Layer 4 of a small transformer language model trained on English Wikipedia (10 layers, counted from 0, width 128).
Take only the direct path to the model's output, skipping the later layers: a vector added to the residual stream pushes a token's score in proportion to its dot product with that token's output vector.

Output vectors of the tokens that the questions are about. A number n stands for (n - 128) times 0.01.
"sq": 85, 53, 97, 160, 135, 106, 141, 172, 206, 126, 117, 99, 76, 134, 101, 177, 137, 100, 137, 117, 116, 103, 95, 137, 117, 134, 134, 151, 166, 120, 119, 115, 109, 135, 100, 153, 93, 140, 69, 139, 108, 94, 131, 144, 109, 163, 87, 120, 68, 110, 137, 65, 101, 139, 114, 120, 159, 121, 128, 158, 131, 147, 81, 177, 135, 174, 161, 181, 89, 94, 61, 146, 90, 51, 160, 122, 153, 179, 83, 144, 167, 146, 138, 81, 148, 152, 132, 111, 112, 67, 96, 207, 98, 116, 146, 124, 76, 121, 159, 113, 156, 120, 127, 128, 127, 135, 123, 111, 92, 115, 109, 202, 125, 124, 130, 70, 139, 125, 108, 138, 134, 167, 107, 138, 118, 111, 92, 153
" stars": 106, 147, 85, 82, 201, 134, 98, 130, 101, 154, 149, 87, 105, 95, 149, 84, 160, 171, 184, 68, 117, 124, 160, 121, 118, 148, 149, 138, 209, 134, 112, 141, 99, 149, 128, 83, 152, 141, 192, 152, 114, 183, 126, 128, 62, 90, 173, 67, 82, 108, 122, 120, 140, 156, 147, 104, 113, 114, 191, 151, 130, 176, 115, 153, 111, 173, 181, 121, 89, 148, 202, 85, 115, 161, 119, 82, 188, 144, 132, 159, 97, 179, 65, 110, 125, 145, 119, 117, 116, 79, 167, 203, 127, 163, 135, 148, 130, 175, 162, 120, 151, 89, 106, 142, 135, 136, 126, 131, 122, 108, 119, 142, 134, 91, 137, 180, 145, 101, 171, 115, 161, 176, 125, 164, 233, 88, 152, 157
"ever": 39, 98, 115, 191, 186, 210, 49, 176, 184, 121, 85, 107, 116, 101, 85, 146, 129, 78, 97, 121, 206, 152, 141, 56, 120, 131, 171, 127, 109, 109, 129, 137, 89, 131, 57, 128, 161, 146, 133, 147, 117, 67, 122, 132, 85, 53, 148, 54, 188, 171, 128, 111, 91, 123, 153, 127, 142, 128, 93, 115, 139, 188, 91, 180, 100, 184, 182, 147, 103, 115, 131, 83, 193, 197, 134, 107, 117, 148, 149, 97, 40, 145, 154, 96, 162, 126, 97, 150, 92, 25, 170, 77, 127, 64, 112, 132, 181, 115, 113, 104, 108, 50, 230, 194, 62, 181, 124, 159, 161, 135, 114, 184, 131, 188, 131, 91, 161, 154, 108, 66, 107, 152, 116, 111, 137, 123, 126, 139
" from": 153, 102, 132, 132, 109, 90, 107, 114, 118, 105, 150, 194, 122, 147, 148, 101, 119, 136, 130, 87, 88, 96, 89, 144, 135, 115, 145, 149, 54, 132, 100, 110, 147, 172, 145, 144, 140, 119, 85, 93, 104, 193, 96, 128, 134, 94, 138, 134, 164, 89, 130, 114, 137, 152, 129, 179, 92, 139, 165, 162, 124, 140, 135, 72, 121, 109, 113, 113, 144, 132, 125, 154, 102, 158, 104, 97, 147, 169, 92, 107, 125, 166, 142, 143, 111, 158, 164, 158, 132, 172, 170, 125, 47, 137, 105, 138, 102, 130, 138, 124, 126, 110, 102, 104, 122, 125, 92, 71, 142, 157, 103, 141, 171, 101, 122, 150, 104, 127, 145, 168, 96, 121, 146, 120, 129, 138, 140, 182
"duct": 54, 84, 177, 136, 181, 140, 198, 211, 202, 99, 115, 86, 178, 86, 138, 77, 123, 147, 170, 117, 175, 102, 103, 130, 132, 142, 146, 99, 223, 119, 138, 169, 115, 126, 185, 77, 201, 159, 119, 106, 214, 132, 139, 54, 61, 120, 74, 100, 197, 139, 144, 129, 130, 187, 164, 130, 116, 141, 175, 145, 138, 208, 129, 195, 69, 124, 95, 198, 40, 149, 108, 102, 122, 122, 174, 146, 74, 178, 75, 120, 177, 92, 121, 93, 145, 189, 130, 129, 98, 115, 162, 159, 107, 146, 101, 137, 149, 162, 93, 93, 166, 153, 173, 146, 189, 136, 111, 164, 165, 108, 104, 166, 113, 115, 130, 71, 155, 88, 129, 100, 155, 106, 91, 129, 174, 124, 133, 146
"van": 110, 104, 104, 172, 145, 110, 106, 126, 104, 67, 138, 94, 79, 67, 114, 130, 118, 158, 155, 136, 148, 153, 114, 202, 91, 105, 140, 114, 88, 97, 116, 138, 102, 119, 148, 103, 92, 109, 107, 147, 155, 101, 123, 96, 106, 54, 108, 158, 131, 116, 140, 71, 144, 80, 79, 134, 106, 104, 87, 145, 131, 155, 150, 170, 108, 107, 115, 135, 69, 98, 107, 81, 203, 90, 104, 107, 158, 58, 85, 124, 70, 104, 45, 91, 129, 136, 130, 100, 134, 64, 143, 129, 119, 142, 151, 136, 145, 114, 132, 109, 176, 153, 170, 164, 166, 109, 104, 122, 134, 119, 135, 106, 185, 88, 125, 136, 122, 162, 178, 55, 82, 89, 56, 143, 187, 115, 132, 117
"urer": 71, 146, 131, 119, 252, 78, 194, 135, 180, 98, 97, 101, 146, 179, 92, 145, 120, 174, 144, 86, 183, 113, 154, 132, 122, 132, 164, 132, 166, 108, 84, 167, 108, 215, 175, 101, 143, 119, 171, 78, 128, 141, 166, 104, 81, 82, 118, 170, 135, 116, 137, 114, 83, 189, 101, 158, 171, 122, 162, 94, 133, 156, 151, 177, 141, 80, 63, 99, 113, 112, 133, 122, 212, 169, 96, 121, 102, 187, 98, 127, 62, 120, 133, 50, 145, 201, 100, 148, 138, 91, 177, 149, 68, 116, 162, 164, 122, 156, 153, 162, 192, 97, 196, 116, 182, 87, 139, 144, 141, 85, 129, 164, 31, 101, 130, 135, 132, 102, 153, 170, 158, 128, 108, 158, 130, 67, 112, 121
" NRHP": 77, 44, 75, 100, 97, 133, 164, 173, 156, 33, 151, 111, 92, 120, 140, 133, 95, 90, 136, 97, 239, 154, 80, 108, 109, 140, 123, 72, 154, 120, 140, 112, 133, 147, 197, 60, 202, 156, 28, 149, 142, 178, 119, 95, 125, 160, 190, 108, 135, 49, 146, 82, 101, 146, 144, 114, 224, 111, 180, 96, 141, 114, 62, 120, 48, 150, 150, 160, 53, 133, 100, 47, 118, 128, 128, 74, 187, 132, 150, 124, 110, 133, 162, 88, 225, 164, 80, 100, 166, 54, 133, 145, 148, 137, 154, 117, 123, 142, 147, 179, 203, 62, 147, 153, 139, 199, 111, 153, 74, 199, 105, 174, 110, 57, 135, 152, 177, 135, 144, 201, 92, 150, 64, 147, 155, 101, 177, 99
" countries": 74, 90, 89, 98, 129, 132, 120, 183, 125, 102, 180, 189, 84, 103, 124, 149, 85, 162, 57, 129, 144, 168, 124, 63, 135, 127, 180, 116, 104, 127, 169, 140, 168, 152, 152, 146, 155, 182, 205, 115, 114, 177, 149, 52, 131, 113, 141, 162, 125, 159, 129, 138, 152, 170, 120, 117, 105, 114, 100, 71, 125, 118, 116, 130, 168, 176, 161, 125, 115, 151, 140, 120, 153, 150, 153, 130, 118, 105, 111, 154, 174, 114, 101, 123, 135, 184, 99, 151, 72, 36, 128, 151, 90, 125, 194, 204, 152, 130, 103, 169, 112, 66, 146, 160, 114, 109, 167, 128, 152, 142, 150, 171, 132, 72, 141, 153, 130, 45, 154, 123, 131, 142, 110, 146, 173, 84, 135, 186
"day": 96, 176, 125, 129, 36, 116, 145, 111, 169, 156, 79, 75, 102, 80, 150, 124, 181, 142, 81, 128, 140, 154, 124, 88, 60, 123, 178, 63, 128, 96, 151, 146, 183, 137, 149, 80, 60, 155, 132, 76, 90, 123, 70, 88, 136, 56, 148, 93, 145, 140, 129, 64, 69, 171, 189, 124, 93, 123, 123, 201, 150, 171, 100, 137, 58, 173, 111, 141, 136, 178, 162, 87, 164, 182, 114, 108, 68, 103, 171, 111, 16, 141, 102, 105, 193, 204, 144, 141, 85, 138, 113, 77, 119, 102, 158, 153, 169, 129, 160, 87, 109, 148, 140, 158, 88, 120, 86, 51, 126, 176, 167, 162, 154, 157, 127, 78, 174, 127, 178, 125, 44, 138, 139, 108, 69, 102, 154, 93
"side": 132, 84, 149, 135, 185, 106, 100, 214, 156, 90, 136, 100, 91, 100, 162, 109, 114, 114, 153, 125, 140, 84, 95, 143, 79, 143, 152, 163, 146, 135, 154, 154, 142, 171, 203, 108, 173, 135, 192, 81, 170, 131, 102, 109, 145, 184, 133, 119, 98, 58, 138, 50, 114, 100, 174, 159, 94, 79, 128, 155, 135, 194, 147, 160, 124, 59, 95, 111, 93, 102, 189, 122, 115, 141, 181, 137, 94, 117, 161, 145, 133, 104, 176, 105, 164, 126, 110, 172, 130, 135, 76, 111, 185, 84, 102, 204, 119, 181, 166, 157, 142, 122, 85, 144, 96, 239, 215, 188, 170, 104, 130, 194, 157, 79, 129, 149, 156, 183, 145, 147, 81, 165, 157, 164, 114, 161, 185, 157
"ive": 54, 124, 139, 120, 81, 166, 86, 54, 91, 157, 93, 138, 150, 73, 129, 125, 96, 160, 171, 124, 150, 134, 102, 89, 135, 99, 189, 146, 108, 122, 140, 157, 138, 173, 171, 141, 182, 70, 166, 113, 144, 109, 168, 89, 107, 78, 137, 117, 101, 168, 141, 85, 99, 214, 131, 196, 104, 97, 168, 164, 141, 180, 101, 113, 134, 125, 127, 101, 105, 161, 163, 113, 71, 131, 127, 157, 92, 94, 98, 112, 124, 119, 129, 99, 125, 158, 133, 143, 166, 134, 172, 56, 75, 125, 157, 142, 194, 209, 114, 112, 181, 130, 169, 93, 116, 140, 169, 124, 155, 63, 115, 96, 51, 200, 131, 84, 116, 147, 62, 129, 156, 95, 142, 150, 96, 126, 121, 106
"lor": 105, 100, 91, 166, 147, 172, 214, 107, 88, 96, 138, 133, 102, 78, 153, 47, 130, 144, 155, 75, 118, 147, 129, 189, 126, 104, 92, 140, 119, 111, 114, 78, 144, 130, 80, 83, 105, 108, 182, 105, 138, 138, 157, 131, 88, 146, 165, 94, 181, 140, 128, 93, 191, 111, 46, 144, 128, 87, 90, 62, 124, 135, 168, 146, 91, 129, 144, 157, 172, 121, 115, 126, 103, 79, 132, 102, 76, 126, 158, 164, 70, 79, 100, 74, 46, 81, 121, 144, 137, 123, 121, 136, 103, 112, 183, 148, 124, 166, 124, 106, 206, 127, 79, 137, 169, 172, 127, 147, 147, 132, 96, 223, 130, 118, 124, 112, 146, 96, 186, 143, 117, 169, 140, 118, 174, 130, 137, 145

Each question shows what one neuron of this layer's MLP adds at an activation of 1. A number n stands for (n - 128) times 0.0038.

n142: 108, 93, 141, 156, 160, 135, 148, 129, 115, 121, 166, 154, 135, 107, 127, 77, 138, 126, 134, 151, 159, 135, 101, 134, 147, 145, 145, 137, 145, 131, 144, 156, 125, 115, 103, 123, 121, 94, 129, 101, 139, 162, 129, 175, 103, 117, 132, 137, 122, 136, 108, 139, 130, 119, 152, 105, 149, 120, 146, 112, 101, 118, 120, 134, 173, 140, 172, 119, 61, 110, 125, 62, 140, 157, 146, 110, 93, 138, 85, 167, 109, 140, 110, 131, 116, 102, 123, 117, 116, 157, 114, 131, 117, 109, 130, 96, 91, 141, 134, 132, 134, 144, 129, 116, 136, 97, 107, 175, 106, 115, 118, 123, 130, 110, 159, 160, 98, 111, 160, 129, 135, 112, 122, 134, 127, 121, 159, 139
Which two tokens does it push up most, strongest first? " stars", "duct"

n180: 105, 147, 100, 98, 83, 164, 121, 90, 149, 117, 67, 125, 134, 139, 156, 127, 126, 137, 112, 102, 100, 137, 135, 98, 138, 95, 107, 171, 117, 156, 142, 106, 94, 145, 143, 89, 150, 97, 83, 107, 156, 110, 108, 92, 104, 142, 135, 136, 104, 151, 108, 136, 60, 138, 124, 119, 127, 141, 123, 69, 149, 146, 93, 152, 129, 181, 130, 142, 133, 126, 97, 112, 123, 126, 131, 148, 134, 128, 154, 119, 129, 151, 112, 138, 124, 144, 121, 109, 137, 119, 135, 126, 74, 126, 154, 143, 146, 111, 138, 100, 93, 93, 111, 145, 153, 108, 122, 141, 135, 88, 101, 132, 142, 159, 101, 103, 162, 136, 103, 147, 129, 102, 141, 89, 118, 144, 166, 105
Which of these tokens does it push up most? "ive"

n120: 105, 97, 121, 131, 108, 144, 109, 164, 125, 127, 135, 100, 120, 143, 143, 143, 104, 106, 111, 131, 164, 103, 99, 100, 127, 149, 128, 111, 135, 120, 110, 116, 134, 137, 99, 115, 112, 98, 106, 100, 110, 149, 143, 129, 141, 132, 104, 135, 132, 134, 128, 113, 166, 99, 149, 148, 111, 103, 114, 164, 112, 127, 116, 117, 186, 115, 122, 136, 159, 127, 108, 173, 89, 116, 127, 83, 125, 97, 104, 152, 99, 153, 172, 140, 148, 122, 127, 104, 161, 152, 121, 116, 110, 134, 119, 130, 120, 137, 123, 139, 156, 146, 120, 138, 150, 167, 150, 91, 91, 154, 54, 147, 107, 109, 134, 146, 128, 177, 94, 129, 163, 80, 128, 103, 151, 119, 142, 129
Pushed down most: " stars"

n185: 84, 155, 97, 113, 109, 142, 121, 160, 146, 96, 127, 139, 124, 144, 137, 153, 119, 129, 117, 145, 134, 80, 145, 129, 171, 189, 100, 153, 106, 105, 111, 78, 109, 112, 150, 106, 117, 144, 141, 107, 163, 84, 115, 128, 178, 137, 151, 124, 108, 174, 129, 126, 113, 134, 127, 121, 154, 113, 122, 129, 123, 120, 81, 126, 139, 120, 131, 95, 115, 117, 138, 109, 136, 98, 83, 125, 102, 128, 106, 115, 148, 113, 124, 121, 155, 139, 160, 158, 117, 134, 126, 128, 130, 83, 124, 143, 174, 122, 138, 145, 153, 125, 112, 154, 129, 143, 143, 114, 108, 115, 156, 94, 97, 111, 150, 156, 110, 93, 69, 158, 146, 108, 165, 142, 121, 105, 120, 155
Pushed down most: "lor"

n147: 138, 156, 110, 121, 140, 123, 115, 145, 158, 142, 125, 150, 133, 117, 137, 170, 118, 162, 96, 119, 140, 126, 155, 115, 137, 124, 158, 104, 118, 85, 133, 153, 132, 105, 116, 109, 107, 132, 94, 119, 141, 96, 140, 148, 80, 153, 126, 105, 148, 147, 153, 99, 141, 119, 86, 132, 148, 153, 141, 136, 178, 124, 137, 115, 150, 127, 123, 122, 117, 116, 124, 158, 119, 129, 108, 145, 134, 128, 97, 123, 119, 150, 112, 51, 119, 112, 132, 152, 103, 111, 95, 122, 166, 114, 121, 106, 162, 48, 134, 121, 118, 123, 126, 79, 139, 111, 118, 147, 113, 154, 150, 139, 99, 166, 120, 160, 98, 138, 105, 120, 131, 152, 139, 94, 136, 128, 109, 131
Which three tokens does it push up most, strongest first? "ever", "sq", "urer"

n22: 102, 163, 161, 126, 114, 151, 152, 106, 91, 139, 147, 125, 106, 97, 120, 100, 128, 148, 131, 153, 129, 142, 139, 124, 125, 119, 126, 146, 144, 112, 102, 105, 153, 118, 98, 138, 146, 95, 132, 132, 116, 96, 122, 127, 124, 120, 164, 136, 117, 123, 94, 160, 145, 134, 122, 128, 162, 136, 144, 143, 109, 113, 129, 126, 133, 167, 133, 124, 114, 123, 135, 137, 123, 133, 121, 128, 104, 102, 120, 106, 140, 158, 115, 164, 149, 127, 141, 82, 88, 125, 150, 153, 117, 136, 135, 116, 101, 103, 170, 164, 133, 105, 130, 88, 127, 121, 109, 143, 163, 133, 117, 175, 140, 132, 191, 158, 147, 122, 137, 153, 119, 156, 106, 143, 92, 109, 141, 111
Pushed down most: "side"

n50: 145, 103, 115, 139, 111, 83, 94, 155, 168, 144, 134, 134, 115, 144, 148, 115, 173, 92, 164, 97, 133, 150, 110, 93, 114, 155, 127, 138, 128, 139, 73, 108, 96, 131, 102, 138, 100, 108, 90, 125, 159, 143, 98, 124, 157, 122, 137, 131, 122, 145, 124, 57, 104, 123, 123, 101, 118, 125, 108, 169, 126, 138, 157, 125, 111, 159, 118, 119, 140, 130, 83, 135, 135, 129, 147, 145, 107, 164, 105, 126, 142, 151, 194, 61, 143, 110, 120, 119, 147, 110, 91, 180, 98, 157, 122, 145, 109, 133, 139, 131, 147, 140, 112, 152, 134, 166, 76, 145, 117, 117, 100, 123, 96, 157, 127, 113, 139, 152, 101, 101, 135, 95, 120, 98, 114, 122, 135, 90
Which of these tokens does it push up most? "sq"

n222: 112, 119, 104, 95, 147, 141, 108, 130, 120, 130, 124, 77, 125, 140, 125, 128, 124, 151, 131, 138, 173, 109, 176, 98, 124, 116, 125, 113, 125, 159, 144, 114, 132, 156, 160, 123, 138, 90, 120, 167, 130, 103, 142, 119, 127, 74, 128, 104, 155, 138, 180, 131, 135, 118, 143, 91, 106, 85, 140, 84, 142, 123, 104, 136, 151, 129, 130, 155, 156, 112, 83, 104, 142, 150, 123, 149, 123, 151, 97, 159, 173, 126, 139, 102, 87, 130, 119, 107, 125, 112, 118, 164, 106, 109, 100, 170, 164, 144, 105, 139, 128, 158, 123, 113, 138, 142, 134, 143, 98, 184, 157, 116, 158, 83, 133, 81, 161, 166, 134, 95, 144, 157, 113, 138, 152, 84, 132, 87
Pushed down most: " from"

n4: 132, 128, 150, 129, 184, 93, 129, 119, 138, 129, 148, 139, 126, 135, 87, 85, 134, 79, 138, 163, 119, 88, 122, 147, 124, 139, 146, 123, 154, 162, 111, 146, 110, 115, 130, 136, 134, 171, 68, 134, 95, 112, 99, 150, 156, 129, 147, 55, 110, 62, 131, 159, 118, 127, 142, 123, 134, 128, 120, 104, 152, 144, 91, 133, 139, 159, 143, 123, 143, 136, 114, 111, 129, 120, 121, 101, 118, 155, 167, 127, 153, 117, 157, 122, 108, 71, 115, 107, 104, 135, 126, 139, 85, 126, 129, 108, 114, 143, 119, 140, 151, 147, 118, 157, 148, 156, 161, 124, 126, 132, 136, 133, 154, 93, 92, 120, 84, 183, 102, 128, 130, 119, 148, 131, 75, 120, 125, 126
Which of these tokens does it push up most? "sq"

n11: 123, 149, 126, 147, 124, 139, 155, 133, 134, 142, 132, 93, 95, 104, 150, 129, 112, 162, 109, 120, 119, 80, 131, 151, 138, 144, 138, 151, 131, 159, 164, 133, 118, 123, 135, 163, 144, 126, 118, 107, 123, 100, 129, 119, 139, 129, 124, 134, 105, 183, 174, 129, 167, 113, 131, 115, 92, 111, 129, 96, 142, 137, 159, 171, 76, 113, 118, 130, 147, 153, 123, 103, 98, 141, 125, 129, 78, 166, 123, 92, 156, 97, 131, 68, 107, 109, 224, 122, 123, 117, 106, 132, 130, 187, 110, 137, 130, 78, 146, 101, 205, 137, 101, 103, 117, 108, 132, 164, 119, 105, 98, 98, 125, 149, 121, 123, 119, 124, 107, 105, 151, 159, 129, 115, 137, 83, 104, 111
Which of these tokens does it push up most? "duct"

n135: 120, 163, 130, 88, 128, 156, 143, 123, 101, 160, 131, 134, 148, 108, 53, 109, 144, 141, 147, 123, 165, 139, 173, 121, 133, 134, 117, 120, 127, 161, 147, 152, 139, 89, 146, 126, 154, 119, 140, 154, 132, 89, 145, 110, 132, 101, 164, 121, 122, 181, 87, 97, 118, 136, 101, 124, 135, 106, 132, 111, 131, 65, 93, 115, 159, 131, 165, 136, 194, 108, 148, 111, 96, 110, 134, 156, 150, 98, 124, 84, 163, 145, 117, 178, 136, 151, 80, 122, 136, 109, 161, 119, 120, 143, 158, 149, 88, 104, 103, 162, 131, 127, 133, 85, 140, 109, 79, 81, 121, 152, 174, 155, 156, 135, 159, 156, 134, 130, 105, 156, 161, 124, 122, 133, 109, 142, 147, 134
Which two tokens does it push up most, strongest first? " countries", "ive"

n230: 186, 136, 132, 124, 107, 176, 124, 151, 114, 166, 146, 160, 129, 144, 138, 97, 107, 155, 127, 173, 143, 128, 73, 134, 122, 133, 128, 164, 117, 134, 161, 148, 111, 119, 119, 143, 117, 131, 134, 109, 131, 49, 129, 134, 94, 119, 100, 110, 153, 140, 62, 128, 115, 108, 143, 121, 115, 106, 155, 114, 132, 111, 90, 121, 132, 95, 99, 118, 103, 119, 70, 145, 168, 157, 109, 126, 139, 98, 117, 135, 104, 148, 173, 93, 132, 170, 123, 130, 152, 139, 130, 126, 133, 100, 168, 111, 154, 168, 130, 135, 175, 140, 155, 124, 118, 121, 173, 192, 130, 129, 110, 132, 145, 134, 110, 157, 133, 119, 156, 109, 91, 131, 103, 137, 118, 160, 81, 102
Pushed down most: " stars"

n149: 81, 97, 174, 120, 119, 152, 118, 116, 128, 132, 104, 89, 95, 119, 140, 111, 158, 136, 81, 153, 116, 143, 173, 138, 63, 105, 130, 75, 117, 130, 161, 119, 113, 130, 128, 126, 132, 122, 88, 105, 116, 95, 132, 131, 119, 138, 98, 147, 129, 120, 114, 122, 131, 103, 87, 136, 133, 121, 123, 139, 165, 133, 99, 152, 108, 144, 138, 126, 116, 150, 117, 105, 40, 127, 110, 103, 141, 106, 124, 113, 111, 130, 133, 189, 167, 104, 126, 117, 111, 120, 157, 129, 174, 102, 145, 131, 165, 135, 161, 115, 135, 147, 150, 123, 152, 91, 94, 119, 167, 151, 143, 109, 121, 131, 109, 143, 142, 113, 98, 149, 114, 164, 135, 144, 93, 129, 131, 126
Pushed down most: "urer"

n156: 152, 83, 153, 157, 95, 103, 107, 125, 147, 140, 180, 143, 164, 101, 127, 114, 106, 133, 150, 99, 128, 144, 95, 115, 155, 119, 147, 131, 94, 132, 102, 111, 141, 120, 142, 137, 158, 117, 102, 115, 127, 129, 141, 139, 132, 115, 134, 130, 146, 158, 115, 136, 131, 138, 142, 146, 125, 121, 135, 120, 156, 96, 165, 116, 132, 119, 149, 126, 144, 132, 122, 119, 129, 129, 119, 118, 171, 130, 119, 184, 124, 117, 145, 148, 133, 110, 111, 104, 134, 176, 146, 125, 150, 109, 194, 144, 81, 90, 136, 166, 97, 131, 143, 135, 130, 137, 90, 106, 98, 141, 121, 131, 147, 136, 132, 181, 168, 137, 131, 137, 138, 137, 139, 111, 112, 128, 106, 154
Pushed down most: "duct"

n75: 103, 171, 146, 110, 142, 129, 129, 136, 84, 129, 127, 133, 121, 69, 158, 136, 109, 125, 101, 107, 187, 123, 155, 127, 110, 147, 121, 112, 115, 122, 156, 104, 104, 94, 117, 170, 160, 128, 143, 121, 132, 100, 164, 113, 133, 147, 110, 184, 129, 141, 100, 140, 108, 140, 100, 158, 96, 177, 115, 120, 145, 91, 137, 128, 126, 122, 130, 129, 118, 159, 149, 129, 117, 114, 119, 142, 96, 107, 139, 120, 89, 112, 116, 116, 109, 139, 135, 93, 119, 112, 125, 101, 103, 112, 158, 106, 170, 124, 100, 87, 132, 173, 132, 148, 154, 105, 120, 172, 133, 136, 143, 96, 162, 140, 155, 152, 125, 139, 127, 57, 138, 102, 98, 154, 125, 115, 122, 123
Which two tokens does it push up most, strongest first? "van", "ive"

n103: 130, 162, 138, 99, 132, 124, 134, 103, 109, 138, 159, 111, 160, 101, 101, 120, 159, 151, 144, 132, 136, 147, 126, 147, 116, 159, 119, 79, 155, 145, 112, 98, 150, 115, 156, 93, 130, 122, 156, 136, 142, 115, 162, 102, 108, 141, 151, 120, 122, 136, 97, 162, 150, 119, 101, 137, 138, 95, 142, 95, 131, 76, 75, 131, 118, 116, 153, 118, 164, 115, 121, 100, 87, 172, 79, 123, 142, 94, 139, 182, 118, 96, 147, 184, 131, 67, 85, 151, 139, 105, 101, 124, 84, 114, 162, 141, 101, 115, 84, 74, 105, 95, 118, 104, 103, 118, 130, 98, 112, 132, 131, 107, 129, 110, 175, 113, 128, 84, 167, 156, 168, 156, 162, 118, 84, 133, 123, 165
Which of these tokens does it push up most? "lor"

n219: 97, 123, 132, 97, 132, 143, 149, 153, 109, 102, 104, 100, 78, 142, 112, 129, 107, 136, 140, 100, 151, 138, 129, 101, 94, 109, 85, 152, 124, 114, 92, 153, 139, 81, 129, 137, 158, 109, 129, 143, 147, 120, 139, 138, 154, 96, 122, 109, 110, 118, 115, 97, 160, 124, 115, 99, 114, 149, 143, 120, 140, 139, 67, 112, 96, 149, 129, 161, 139, 141, 94, 121, 131, 116, 162, 146, 133, 141, 112, 148, 113, 144, 90, 132, 92, 143, 142, 124, 125, 156, 164, 161, 139, 146, 104, 148, 121, 144, 170, 127, 170, 118, 117, 133, 144, 158, 119, 130, 140, 145, 157, 127, 125, 93, 164, 167, 97, 139, 127, 96, 83, 118, 133, 182, 131, 89, 168, 98
Which three tokens does it push up most, strongest first? " NRHP", " stars", "van"

n132: 92, 155, 139, 151, 108, 132, 132, 147, 116, 109, 93, 117, 126, 110, 147, 148, 125, 140, 116, 151, 61, 118, 121, 164, 149, 112, 117, 74, 101, 138, 152, 130, 131, 146, 130, 112, 114, 135, 146, 152, 102, 121, 147, 138, 98, 134, 136, 132, 139, 104, 50, 122, 112, 143, 123, 119, 132, 141, 119, 78, 100, 137, 93, 107, 102, 130, 138, 119, 129, 193, 129, 117, 135, 98, 122, 99, 112, 128, 137, 110, 159, 141, 135, 156, 136, 117, 134, 158, 167, 148, 160, 87, 141, 147, 158, 109, 149, 129, 163, 139, 127, 102, 156, 110, 118, 112, 121, 146, 147, 121, 167, 127, 133, 114, 91, 108, 129, 99, 107, 107, 111, 108, 118, 156, 111, 157, 89, 154
Which three tokens does it push up most, strongest first? "ive", "day", " countries"

n38: 116, 177, 165, 107, 168, 138, 153, 163, 128, 111, 108, 166, 139, 110, 117, 138, 122, 143, 140, 197, 154, 139, 110, 107, 112, 97, 103, 122, 112, 137, 122, 126, 118, 149, 132, 114, 151, 135, 149, 141, 123, 140, 139, 136, 114, 122, 142, 107, 142, 133, 104, 107, 121, 130, 131, 139, 134, 149, 118, 114, 103, 130, 73, 110, 147, 134, 137, 136, 141, 124, 179, 125, 69, 127, 139, 114, 124, 106, 123, 139, 146, 159, 139, 155, 85, 145, 155, 137, 101, 123, 129, 103, 98, 149, 111, 169, 105, 143, 97, 101, 138, 142, 90, 109, 131, 97, 142, 125, 173, 138, 134, 115, 140, 82, 133, 157, 90, 103, 132, 129, 103, 92, 128, 140, 108, 101, 134, 148
Which of these tokens does it push up most? " countries"

n36: 152, 139, 150, 147, 125, 140, 133, 125, 120, 134, 140, 153, 125, 120, 125, 99, 141, 135, 120, 151, 115, 107, 135, 115, 96, 116, 122, 127, 129, 127, 169, 129, 141, 121, 144, 124, 107, 143, 129, 123, 170, 116, 137, 120, 149, 110, 137, 146, 123, 154, 115, 106, 133, 127, 137, 183, 138, 115, 108, 128, 99, 120, 142, 117, 136, 140, 101, 119, 130, 158, 144, 156, 161, 152, 151, 108, 113, 96, 108, 135, 128, 116, 154, 138, 186, 127, 142, 125, 145, 157, 76, 106, 150, 127, 132, 128, 110, 115, 162, 138, 114, 140, 151, 173, 134, 152, 125, 148, 114, 123, 102, 161, 145, 148, 80, 165, 118, 166, 122, 113, 130, 109, 123, 111, 91, 148, 86, 137
Pushed down most: " stars"

n227: 149, 130, 107, 124, 111, 123, 101, 61, 179, 104, 100, 124, 163, 117, 91, 152, 134, 111, 127, 142, 145, 135, 123, 125, 109, 143, 150, 151, 117, 112, 133, 158, 142, 87, 92, 116, 90, 118, 131, 85, 132, 138, 136, 140, 113, 142, 128, 158, 128, 94, 146, 107, 171, 101, 142, 130, 157, 114, 148, 103, 132, 139, 139, 112, 159, 144, 108, 116, 170, 108, 148, 145, 93, 145, 137, 136, 158, 136, 124, 160, 137, 114, 105, 119, 109, 122, 124, 143, 148, 162, 159, 116, 107, 98, 137, 122, 125, 153, 130, 142, 120, 139, 127, 133, 137, 165, 146, 136, 137, 141, 114, 148, 127, 145, 117, 135, 138, 111, 135, 163, 152, 125, 139, 143, 101, 93, 120, 157
Which of these tokens does it push up most? "lor"

n184: 148, 129, 92, 138, 136, 143, 123, 115, 123, 133, 82, 123, 137, 151, 115, 118, 98, 143, 133, 145, 133, 140, 170, 95, 133, 167, 145, 103, 105, 154, 151, 155, 131, 145, 142, 134, 172, 160, 115, 128, 164, 97, 149, 121, 165, 131, 133, 139, 141, 111, 132, 155, 114, 119, 127, 161, 110, 169, 133, 151, 120, 143, 102, 147, 120, 127, 133, 140, 139, 129, 151, 183, 125, 120, 138, 107, 125, 169, 115, 138, 117, 149, 130, 153, 87, 153, 139, 137, 96, 136, 106, 93, 147, 123, 70, 104, 140, 133, 132, 107, 147, 184, 125, 97, 113, 172, 120, 113, 119, 111, 129, 76, 136, 119, 164, 128, 139, 132, 110, 104, 124, 133, 105, 123, 172, 135, 143, 85
Pushed down most: "lor"

n170: 123, 115, 162, 91, 125, 175, 104, 135, 131, 137, 165, 136, 159, 150, 141, 137, 111, 77, 90, 162, 157, 81, 129, 144, 122, 174, 121, 113, 122, 131, 147, 131, 123, 135, 120, 87, 136, 118, 151, 167, 130, 133, 142, 114, 156, 106, 111, 118, 144, 97, 69, 167, 125, 153, 148, 131, 111, 96, 125, 138, 164, 146, 137, 98, 126, 94, 132, 134, 111, 126, 142, 164, 103, 154, 135, 128, 152, 87, 135, 122, 126, 134, 144, 151, 186, 123, 165, 109, 158, 122, 171, 163, 161, 103, 138, 81, 146, 119, 128, 100, 103, 110, 155, 112, 152, 165, 141, 142, 128, 109, 115, 142, 129, 154, 111, 140, 130, 130, 136, 121, 100, 111, 120, 104, 133, 117, 109, 97
Which two tokens does it push up most, strongest first? "ever", " NRHP"

n68: 88, 155, 156, 129, 150, 104, 139, 161, 153, 121, 136, 153, 108, 132, 119, 119, 145, 149, 145, 138, 112, 100, 129, 94, 130, 131, 88, 126, 135, 171, 150, 133, 131, 131, 170, 103, 73, 112, 86, 114, 124, 97, 137, 110, 143, 95, 75, 100, 137, 122, 160, 85, 200, 98, 95, 137, 98, 70, 114, 122, 115, 111, 96, 106, 83, 130, 124, 89, 168, 130, 105, 142, 132, 97, 113, 150, 132, 110, 106, 139, 118, 148, 158, 57, 135, 152, 100, 122, 146, 110, 108, 125, 136, 158, 154, 108, 102, 129, 134, 115, 119, 135, 120, 96, 117, 110, 173, 126, 114, 179, 149, 131, 129, 136, 157, 150, 98, 117, 119, 106, 152, 99, 129, 144, 148, 136, 105, 156
Pushed down most: "ever"